Layer 4 of a small transformer language model trained on English Wikipedia (9 layers, counted from 0, width 128). Numbers have three digits each and are written without spaces.
A neuron's activation on a vector x is GELU(weights . x + bias), where the dot is the dot product.
The model reads these tokens: "ak" "i" ")" " represent" " p" "hy" "s" "ical" " and" " so" "ci" "al" " " "en" "vi" "ron" "ment" "al" " fa" "ctor" "s" "." "\"" " The" " model" " " "em" "ph" "as" "ize" "s" " that"

The vector x that enters this layer's MLP at each token. A number n stands for (n - 500) times 0.0078.
0 "ak": 324509462457556615461557449547404819613419473550422367463673467499478416545629407424488499550601408380659622704677563458645492578141585561507630395466372498445640512291536611400371514499497456369442716432483432469495406508609573456571508602448473927737486364423445599463549528616537532468623477229438337510453469627472570829400529399277349591541418470387478586481381341522573394443464
1 "i": 504549481390543547570611385608376714655569480534395364310597390509347608564582403535366415514739353390531561657686630402637534458306608699423454437494498569492547536278497603326432643517480476422341809385462475360510326500441471527399289476385448810596570443372487721437608508698559545609819557281520266514487488617559420714530586372338465542594475500392416649504418393420575362488490
2 ")": 361498425451556604544613447630479621605479328592507359464655597583437539571657457432351420629573461370607483700648650416793480615218661573413495533500532545430586540366501542394389514523508442262355804393424422403429425477580555513584519554421439977580456368391425567412539536565560526478605438257463309595382478481482514790568425399315491602516469545381445581528378376544495374440496
3 " represent": 582442634459482419611562357607608575514447414577541378493585412651539684480552328487328344517574477446720437681675528525652553591302476598473463378547445516429620449420381553337366409459381455470297829521347418422536332669608594440577314449414391867529520500314495713437645584652576385511755444311579335644493425513560657485451497431342569681530399512571488597490343318504545347437606
4 " p": 593493549449524522537417450352431613472473501665596389268393556578372532564656401445445297511609423380521588514404581436548454546400839631459581422402412536599636611323407584307457513589289282332398868525482457378527365456579407437582542570443530762645533426380300756261572549665571495637697399274456585697518603571544536717553413448237491473698440402593531600494409495475601478420491
5 "hy": 487530581326461643510649352381349546571360483422522556387454584495549462533628496451535317655868315314660442589479679420499551462344741516507292383486424824458480668429365508483444531505404496491324660558537497428492395458523440531537343469495580708791490570378353750262582618534499545682538445244477311602521484638669314592548647321334619562607421552527514675608410337242628413528569
6 "s": 691430431322529509605597467644467660814474466519478437260476538440430505450559361478444360645683504384654538678496502448574470444301741545441438415454420680589479551318478481385270650559476340402200719413372453438497366567623308434452365471446513731522392524366394621387488685582453442803651456354478433649563560531534372793502633378453597558636452555387619537550434438484655448486511
7 "ical": 530523449472545634465587455606525619716409479494401526406599559461454591459510239528514354608646566455536571639354591559616536520342674580409454584636412619367682438428376539343416600534499440382193693382495467397510286483569234478475383484401357814387457569370340745380587706622494450766603666157458459629594548582512486533534558407439478585610433379411290651565443331433686462560431
8 " and": 578488435383573539534516384615504488739518493600512439444500459597452549462562381437379228515603428536531596560564566516891479526327663534391461422480468556524558497297305524394426577566394439331258738446538347329502460431599551555427440488395380865601474544402419703470651584590486633660658429181472363546503480487692589656530547395344559632503416388484549663520425309522456431560524
9 " so": 656493403438370531485520403476568484602521535524659480321550646606441467684517376497476209447587464432447540713507553366591592498402773527368429350421445564476518659380246562148494551509306476400185739516385316423520474531624307527373449664528292643662544498371414686480528579563557606674621490373465417617462508571561617676696598455334629659617517397642546758504461342329469405399568
10 "ci": 688388422275415496458666385591475674582446501511510440371442476517542510537559412491347371543568377408643545628405577459658533549404668622347463406601541672391768596395480608331423554536416539389299779433575518423521307630499474473395364516489386782655568580270433730393583483492555334769647559362324347617463563476550294445484654470311730538641344493537355606739344383380576437472620
11 "al": 685457500392523679495529437646507648750408315554415412285460511532460511484435345563494245599686475458598501640398569481663531481317610558371417461585473556451579507383451530383465570534324587380317689352440440504475394594685264513453379497521371758627317482359334812394452579587477412708661492224529396643556511539454498574593650561446565680745431495406296571527319389455640462574571
12 " ": 657570459429610588576652411646494500647519396575472454397483557573374560402595349542466265548555503485571506650515440489615494507371838802435453364528501480528618598361472484343357565590420443321411666441500479402438241526712393403434321510368362728568467396387452803323607545548438618658682481181440456609407502652554524645590592362245494522682427440569480619508376415467522495514458
13 "en": 458493491296561614446495427613470590671527405617469510326470509486398559499636432526415273616655407295596466634468436389510496607273775623481546456515485526489497532124392526354348546432581384572397646545419577335547302449605393600541281461445460667591686574304398764395497494658478521774677488239484460532483528561780502673679698442428785574559456582527330549554331374383490481516448
14 "vi": 539527524437566447478547386607418640657525534421406464386568520426520550428598366562351268600635384423622445621582574355550642555418768567396407568489373478533699675201479512286415450445440334565422640376486517423555156506533376549400363467463438795552572518402392770435636646570452425715632522401489455615500561617715472602583757359361755543677406489511405646544357412332467347484357
15 "ron": 630528611279504493536654412556637720670538397604373493389546606542416609324476293604324155626567371444592502672503513400633492624343653593247474560554379682417633583311530450431375576424464505414418699411478466409499209508630246451519363456327396687632422492398499739476561660626510487655586584177567439639505486459530421688486573470507663632648516497479393436537326485371509459527626
16 "ment": 651364416308492619560683357664585693729518400579422407406468446558517621439588250495434324569597602458540519596488529467640524528360583528209455579488416582423534524426445526297325567400314424426266615438467532287518229598661471512415439502427414766583481566418421836364611618582547433689685552197521368598580501555490500691690568443413565519693562459471359541547375392532587449494474
17 "al": 604482475438537654524543430632514683733428380428343440340515459563438569526480263564484263584642505517531498571442534464645596490336575540403404522468494503443617487286411549357401582526278534447313713375465460411410355558732348507411369548437402807614366438380339823393505515658500489737673592255443319569583492659549559614650648582438460672727426534450287580496345390465621475570476
18 " fa": 721499565519550540480511309531461604476520358483427380504494594531376501604432275462336233628538433480635535641428605363605541590269728559346406583420496532522646516229374636450379562547352303350476728534566580392465346532561438378318359477393356662607627361427400717404563605579602610714679390386480362569519531651563672562629546422228680716628493409654434745413388479560574366596554
19 "ctor": 607562341378582514624669472631581700690336360591407446498460550520393531334455350558348232499602482364624500520537431471580512549373676590264498506539462616465504632420457441362403480512418348412444722459476464410457273499585397385490601461469369715715594617353478873373667511582506314571630372231419349653522473619592520733589527404550672538596490480520298647634372404461629403630525
20 "s": 667482405346562529620628477579446690818496459488439445349443559537344542417551285482286329541615456496640525599536438416522491459323607539435373460344435603549493613279422469352247571533411320424334762438426501298390381557704467469378408565371533758710488543400496753454533533570528467753707535391335374596558533655569465821552599395456584581639456562468490639564354469459557468477482
21 ".": 506568403500609519489471496574427693677529421531473321486622520573423543609549375488477370607482509483660470787517588500780481570299599602472424391526442501418437492278386540407425557497400549344368823418386483262349296419680490513475501583418453816624426500385445726496680605602513612533614565267415300597484570502572517699478405354364451559584396481468449596546506396574466324460480
22 "\"": 477565474442580579578572461600381568709569379561445411495553479524450614558518450450514434644610529419556458695568613315694339534262655589383434520424490571445503554339381529407391401517346461258315889462387463333349366387618424480472520614456500867480487381328482667431558587595707436590600437347487268561368458593615449724634433475369454608602494535512437733583377445300581471571544
23 " The": 606488600511594672554574347598363622632394410533460406498567452572334527564538262518446292575596428440469483609600619412780440390340608570293445503433533551466455473367335563229433539475440627428199748604451492435501353339666425461486379552430542951657561399498501695397668471483607447611578402251571342578427519592597547675402573511452474607451416475572494681500344551446550407505499
24 " model": 582454476479473645521530396492510544700425322587448495564624554575399561441542293590445396598535441380557576625569623431541493707346534548299374439429530570499712486472449582333388451537324342377224632416459418371436245515559279334456598628387476716683561532334461841331630619537685555566672303334379320632521417735657514600606488316401476631615543523525479633621304441407500484602595
25 " ": 640553467519593574586732441546434539641542389571466431428489534575363533408649424578463309559505495495530459596571466493588477516375793827464421419483528515534606619302402498204342486585354441385363710495480446382369293523698401414426384499335420743590475405434476810282654470582478590629729446247337408561417503721571555628607502379253494529609424476617508689529353477477467520505474
26 "em": 526395506406508649544525377442379757647503397420433375328501542517480616430650336496371357606787383363550481516578533364539521658343651653356593448449541528519385697343428606324316477427351359453318742598363453419467303487594286533427548590399459586731607549428465795224556537564647439613577425333420344567538608616689470557626656420401782608721437611508444614547351467466463478558382
27 "ph": 514445341362490552578580387465420692557469420451413470279496553600375621526672265581441298639695358394534686612504548447465485554289673600436570514302547564554520578367544520319408576357338397455371651467380392445437246538690349537462520496334544766599599535434469772285676645655454429782598529222327308557523480664593524633466626460444792470583391478512533537576399536494467382691594
28 "as": 557498476405536603524578466571503701734509469531485439362466526491427572461531225576412431661698366373597474665619542366477616434225640618403471464464479564503565557207535430285435619468390507454150847586512393410599317654668317613296504408406459675594362412462381681333686611653424440804596612377400327448520542524553476703626551467418554531528389448431411664518354338546569538541488
29 "ize": 633422444446562580561525483601424665610440451532384413526545424575406651447584314481378339635625376399548491650580447530616597636317599636493497607484385457439687597384325517500356464401405639312220716504393498320556257558525398519362374449473339799476514540380481708456735729672567374692529651310483475565485534678593481591558569239301475687512577518383435591610306413460524474550501
30 "s": 692492376320557525622615471577438744824511389536430443314482575580375549433559242532339347594592479533554582656519440377596476498363595556399445436421482620571499592290422472420261546555345325340301772427418482358400406553652475455379368551358473778578463566344507732467456498575539448752755508393363410594558548628573532756473600402441500582634462546429530621551303420522518472492540
31 " that": 636446494382446580558482527500390561711547298477524242533654408630308542588617199551423426494526392498486596605519543482715518616282594576469500543518471574445498620494322517237377428498447568273292672449488400263344360406649469570526430491313407730500476528432432747493611590583587572742699480247436314609485514596708499730532470416404558642573473500591598626588482424445507352580479

Each question shows the input weights of one neuron of the MLP. A number n stands for (n - 500) times 0.002.

n323 (bias -0.034): 530429605439534284364433469578581526432550483466454514595446520495529394475577420559568486624619553424654651623286370602523416417465372552429497594489375472598353428642469636522374594506623685364495569619544582454639508380477572531393612368580506495475486429508558688532444353363278567402569542455503363327570553516388481411542564510558547571341595447432465603366497488651470441505534
On which three tokens does it fire most, strongest first? 18 " fa", 16 "ment", 21 "."

n107 (bias -0.005): 335549605536471543489445547307536510415541526417519795493552481442559319523555590568426403421564552445435505357545565471633581387443433564368592566592611474609497466514604411492505359408495716558471505562456643467428447367508459505620585373564423455578465508548303542366379474367527478542482461547503495416560435561611653497425526652441607452454520316450460598464475513587490467401480
It fires most on token 23 " The"

n314 (bias -0.154): 484448399514422284542519363489550557693650620418555454484390451438406365441408572409548485494570414550605457429353615512376466476436544604476667399557637419524466578440597655454525607329511400458527510358532416543424621634467593600417556491503482480393631440511616203533494407556691542460549620553463372424699350369454460542570712637420646390325460486509581473319475534477531404353428
It fires most on token 1 "i"

n408 (bias -0.074): 492358512654558415445369502557556577443531461366376548453622439585384354573500595311622560529537525578401584404360373413312533441523459454571446524535575423554476636487522426421574500522425488502406562599626519592495440537545481537431424591510457507414550349548678502530624527566390556678534478561446520513571384565490392535502469421580374527476512606562558425455397482573481392557434
On which token does it fire most, and how strongly? 28 "as", at about 0.19

n206 (bias -0.104): 491475326480569540616687287481397274328641544570348414452559619475681477558375401512426497442550574512559643533447424598548611484469483307479562653461497321438449555497345316480353593598516570488555508459694549410445657458374683597747543427431410587465605577529465356450488436541587578674399433522642400443500445464406468473532483451489519522451613486574626246600615424570494519497543
It fires most on token 8 " and"

n105 (bias -0.074): 573548752509347567518517476453515497590273431422478444568422500399509407386424693488485521512472554473486424609333486469555512783474384609527640293570542464521517279559812512482484458615528401582447389467539335584521608554463634443410549410466426609495422435576568582638475402458377334511512410480401516610453710369447456506407515578525632273529535472369612485605520593442569370665524
It fires most on token 10 "ci"

n297 (bias -0.114): 457594404580522485553405514548612543604534508477538472488526460543538421631523559481592548473434504490589445518660597510573522507423494420528430519539584552407491575604479508524548448510441486414606517494462576500661577452595636525498509616459597500355485409560504496489412477454459562420429435459422474534470490491400532560448443608514453549481461484462432522470620504554441441458507
On which token does it fire most, and how strongly? 2 ")", at about 1.8

n292 (bias -0.136): 281683492516435511693436419590478523585522707362543511611629546340491516423503353478618383448524547309460516606357497354483570439644505386492528484405593478472489537578547620371454681473477445450531539342601457516514446419492538577622422329590534542320314562454524484490392386472405453381497629568532523541447458529328486528382571628407324441462513456446513601614603497643492538451598
It fires most on token 7 "ical"

n51 (bias -0.148): 445449525473472585650586336370811477529651525314717602472526325532628320478383579616528606351414459508611390374495467430435361558513538376435608535511462535549370373461500539495483456245590585581438507587606468365497425474399478555632532445480410555473601548546422529497578440492482390490405508471516477576548530588527546387694592482463636354436444472666497517515455645479482500371483
Its two highest activations, in order, are on tokens 13 "en", 26 "em"

n79 (bias -0.070): 478451555413473503529382403456349606497587578560470497491520430475530273536537460497561449328594346531437457396379432489575414490591492674604513600537503634391462490583419474584419546631687544455619511554657650575544571470673490456675573570389476537507555564541441601586706454273540542507462451532518287505475584409416395505565492430611473524371477461492465399431565446510507440370591
On which token does it fire most, and how strongly? 5 "hy", at about 0.62

n380 (bias -0.135): 508547481424575467451289390604495542433474492439528427536635453490503244402449492665540513581417593612436360438539372670328557466550495685517398534559548484537487575380492661311394512395562513320627533479532531536350554497595529492540551492405478541334590430492589457430553489535599520589458479708397403534533543472311557358585547384478468579368500427575368484561401550497513542419537
Its two highest activations, in order, are on tokens 25 " ", 18 " fa"

n325 (bias -0.121): 465579362565441439616548533660341520529462568497452425483508423577517625492467620437583656347601599396597559561515619564578402465554481530512600414445519451648473479495577530423329520535482371414602356576427634492565431339329589372519493626539394403512635505396524614680633395557476630485505595513566591452553559490284215539478484480522574400351545539410375419427479455516421370559381
On which token does it fire most, and how strongly? 1 "i", at about 1.5

n448 (bias -0.136): 453530473474664518516383612468598380457490368566322526512455453632598555413519664460396430404468436574579518453445400599432398602435544484512722510473581299635531385542350537508288517547279476447458516622657422566589618530295411353418426442489546465464500423497487475540606555452543513550523623432541453413429573470451453486482422441574438655536538517392633527532508563662417611381427
Its two highest activations, in order, are on tokens 29 "ize", 8 " and"

n339 (bias -0.062): 562545457475552500538500495420541484480617455480516599507626479566583417591372552482485657428541642584463371561528439438430434395555525552647584373700598510497424486413540410384569389510363470433547482507598493537405433514508628487591548432294409454525607406525627517562607468487452474397537593326466411435409545414372602482571365441427412476490339476547551490716541411432658495376394
It fires most on token 25 " "

n129 (bias -0.127): 454448402428588506497405595454538470528624474398354500340609515466379555509319428582488711535445497494638371349617576393362480335522573290513381532482608549582472522417515476406482613549421468592555503448700629427222557639437686386609524547398698567553455365589385489547621468286612572547451483601647476508653518428680451545430590527484508672463497472577581467583575603489452352374398
Its two highest activations, in order, are on tokens 20 "s", 14 "vi"

n447 (bias -0.140): 509417522503503363503621470527403435658460671425625495549431489293409625562497654599541561521566559583454406578564570492646521436536455447327413344446388548594534538607505457340564646458645425218513415428585516492564610378511532267621524479470352423347373553500479472535404497554410347534429431584492575498586526492461381508500569475558573563500612563490392519446538531449647585487393
On which token does it fire most, and how strongly? 6 "s", at about 1.5

n83 (bias -0.114): 426618639561564336545624423437591448554601333474637526484391735568591451412562488547402486532347503594523586410460698732491509405436363471367518656506387616506440569412444355486408585462552497544615518393584491367407480405545578520491569521431689548428508397557425719536447335441447352518341520612579646573296398794549558355456523582558541330474509420452528461492567455514553497434592
It fires most on token 15 "ron"

n262 (bias -0.150): 443616670458469491491352719480503427386497554476694450618610601427593422729561519515696452452531427464459562435470478295519643336466371547440543512439509575587371534521467564712481381503492612500449616420366627358410423466534590509442492503528404411604471589441556292267484348672589621497557596604471428317436500549538470516491643436352469345671555466389500402483540556483477856456461
It fires most on token 5 "hy"

n381 (bias -0.140): 483467450576516359637497592635594635508362731440414478540503583426605448516620587536464500459562450536492438372450426570404543366521268532600327341572571503426495521312484428468718495549387547609479486432606516508516556589627546555525598544564387484365309411580551575521393410616647301616519631626529349500487510529505287520421573505445379485562412503583584494455482640476439483522414
It fires most on token 17 "al"

n370 (bias -0.133): 592452370488373509530431464765401634320470338530385500571537350474423473593564555732512319512611515569526427360421550524546427691674357494552628444783625479671605562532551451465349539462517620424511555346586385676515494469300509530352552410436617503451471412515592415500478530485359526486432682574555500641561473403336349602539571386421497323462372622579540549359586494537474462418503
Its two highest activations, in order, are on tokens 10 "ci", 1 "i"

n131 (bias -0.062): 448606546385506586503435633543497537583476549802430695514389385503494497573509669537438536521312518255506455554525318584478375421686391752469475611640400563457378494340417627634315420446366500497549361464482296594500578611522348741561550460375428477425456509491566428612261624377468491431600412331636608435509437321458470428457515472578500420616515393446564541537468487609582600443532
On which token does it fire most, and how strongly? 15 "ron", at about 0.23

n22 (bias -0.107): 374386461562506428524599422613792478491442476479546334622500670618457402542617664491476503333584389265383363439630439364491425656463432553370386383431648600533486269626717452625472603497531488392575586532579552534574483579488420473575516455412332528543509669430550447587428427509415438612391396477483596612428497466352655506506459566640375467512396461419438479385670491640531409669490
It fires most on token 2 ")"

n173 (bias -0.099): 306672489412461548554397430559400415417437547558434416576481471352632434547621554478503467426663374358358459440462500452537400428571525492477463224503483338553543576456386514565639531505560481669412541327525426414467554600358503561453475472517682466520733524644631379505506387620484431553629453550573500574457488479424675534483484526573547334543530450430489412416641555721441482511691
On which token does it fire most, and how strongly? 1 "i", at about 0.16

n235 (bias -0.113): 376563651598550593500465379492415666466609535374500428457489549404488433608426362673577399465503559336590245358460600473614426381639367543580651583298456370602534533469559562449582377269661421438612482613512428632488451417709555643568553447476581436553458480634526561569509448406388467532483471570489552495412437616423468431462434560503659456406656354389447574355427367587674389403424
On which token does it fire most, and how strongly? 23 " The", at about 0.5

n436 (bias -0.106): 321574554539330524383404440353413547476456556385564506510438632481610422537520434531308536531404591689424373450536377480621464461564291373369469542483371553500451532525599403585303516603584517529474535656561401614478415489477620556517413596615552575587560583637406492635506453480422417627622438597672439523505455708555517488593431361334455419657342320500433546510556602632384464494480
Its two highest activations, in order, are on tokens 14 "vi", 18 " fa"

n27 (bias -0.027): 398414503477507606516447434687513573586412490547481508522583470406484445521577497497596580487448447566349349407514442505473574575448388474686426557484557324518536512454338587487536637472412600460483589508599495402269449433489458338584583537353473413467690500528441426510461479437608507420516685660510334486541375406403423549432513425576642427423383591413427628616582500503578707497518
On which three tokens does it fire most, strongest first? 22 "\"", 21 ".", 31 " that"

n57 (bias -0.137): 409445506398425417560333566486485522463582435677568459481455605428604444488419442479374488482576431568420323614584393413461417339497503564427587567344450342325448492489450566653565536477400438362503292509562520686641604449591482491562659565548397571521288573558602629709472553651330570593380485644526688625563428542607587296538409321481531550514689466474483657386582399611463400549539
It fires most on token 9 " so"

n189 (bias -0.117): 466424301487434393470370492397530460440407649546520818540482559495595476443451464579544481583441631478565632609303590428653384470449414455596519519492436438505563510406446486550528457583417587198558445361613542370572608348506637465546525435621486330468456508500527518495414481424448366607642699472469480448508663513595553405478569508461444548561474421539394649483601556445417497484465
Its two highest activations, in order, are on tokens 7 "ical", 10 "ci"

n324 (bias -0.097): 509635460595481481681403463529616479516547489523544254600559638661538565511526399432506338561414616675380522513328492598465459461377444420629551367549469654494440497430497494522438603483518466406693480547615544573536448521543609401540379410512422503428454508552380457471387489240397449490207483406582444526530515588594453468489453335610574463528456423788654506560462409457543670544443
Its two highest activations, in order, are on tokens 12 " ", 18 " fa"

n280 (bias -0.066): 417524495525514561592458589594371462437624525487768463542461413529578480530490624546500330388459520447317535410403528510474520577459415515500500662464565542563449366399546436396492474495580462415531345470643378612500520495627465449571564503392461635445402569564612543422334610503577421479380311548664532521471509586596515625503555514553578623465493474564413479563403597507602444426319
On which token does it fire most, and how strongly? 23 " The", at about 0.73

n254 (bias -0.097): 435615435423471665524585459487387573329335353674443400665366543447405306432441744493649453507539479654283430803537510462430566557396314470441586476587442790398520503630561241427479484527541562628608192642601383444541463510692432619545397418434521402441484470470598610564547672411572542571422323578487358393546620393313524518483524389702510484780424487361464483535542557513552702644559
On which token does it fire most, and how strongly? 15 "ron", at about 0.6

n265 (bias -0.122): 521479604511457461323328514622394436442461648480550581445557485481441483583425561580433610539570652552393444540589447436523392497630460556534598742477446715654475551523683598461404591325599574396527538466531461426475612500629491589537500649564541478516359601592407511492391639660508353394452597396445426474483349546341421476574272497542473698427436282333456404408383642508552560564463
On which token does it fire most, and how strongly? 7 "ical", at about 0.034

n372 (bias -0.165): 417418557534565566722454261500281454328531347488581674528536568533513488559570637697456463343535556409437537465637381538570558500417720666585478638582336355600394521669453576503533544223459456465375522321531451443287512651484509478462662478459526497534624384409356299585378728425449473567358398524563529557491506503290445330559411529707488541445554453470399433572458400635464530494505
It fires most on token 2 ")"

n64 (bias -0.039): 524455566347613602594465515530497505442530433450583566564462523396596413557401474312558581458628482508440517360432609350464459535512622485614543382622540557570478391482638571522529477456402452541673366549634490514579463474482478498455468543393418512559476512590591628629690478427533467527456532607338367583415457524458453436580527481582547523427515311636562592408304402531354521507448
Its two highest activations, in order, are on tokens 18 " fa", 5 "hy"

n332 (bias -0.111): 643624583541603486452473387516603530332280512300628627401641497403424441432476386532371480413305618630486460607572437497355300397536512500369640532515456515618449316427582515431402525509599485354561531346340480367468546402404348491459433574632585646431534670486526447622264442503514525436497482621637454497677574494293598494441454489562514456477614492331542401570573314511480506638449
Its two highest activations, in order, are on tokens 30 "s", 6 "s"

n120 (bias -0.143): 318424509552406612433509368738378721464328341400562390543527493578597509335532551594449463491387613628335546383443491675583397379547537568603456709421630586628291530342569465628330500639310506380459489611686316401407552405548441572569659331551500467455506531619691515629424546644640423489374634575660451526433525485473574432416574523579518456582391356433476471489491484614575368494614
Its two highest activations, in order, are on tokens 23 " The", 17 "al"

n467 (bias -0.178): 537511530483583369500489420445665514585544320606322329403446488628397482659539627657566515433520447580466711497347623494524454470203503552664440471578438427541377427660559473483605486331632488500624484442465575602427560567708564488598562512416249331406434520540416603569338582444556292497547482562586512448583471397345352412547497640371649588529511572509590440397489390523466497566541
Its two highest activations, in order, are on tokens 11 "al", 31 " that"

n19 (bias -0.084): 581436441602450372543466569583426392446630466592607557652538635477527374518444378669564437443447381458421459456522679508468487451598594474461447318497377607476549435516569561330478567510618563428542336359518412444461619693570382489593534495605394641373625572433724453408572393481437435531391392593441371430441573520477505476461409490548426507544628512482636581502535686513503517508440
It fires most on token 9 " so"

n181 (bias -0.046): 485582554466441319428432618500494468536399435540565472448571411440491523613480398289673413338295500494522564463311337621392404374365382595479477587595650511670486632563375399528455564525558534379484522449483603648576436495549537409526433489674430641497495542633536462412401410449565551597332641619610350618643441640486536541506441373487572463456593546456676387432446524467584704433596
On which token does it fire most, and how strongly? 6 "s", at about 0.23

n340 (bias -0.070): 407465566620497451480558417590349482453467557576544394391497485538693446531437599372385623534333315395544417402528474437587423288613373497593399215589506609690478444550389592489500545419497503399654512374725581571565530495483500630289580409468448546680522567494517631617425556526424427523576540549547444576382393503428372482398520603541511508417327452456606572424546409399658569569458
On which token does it fire most, and how strongly? 10 "ci", at about 1.8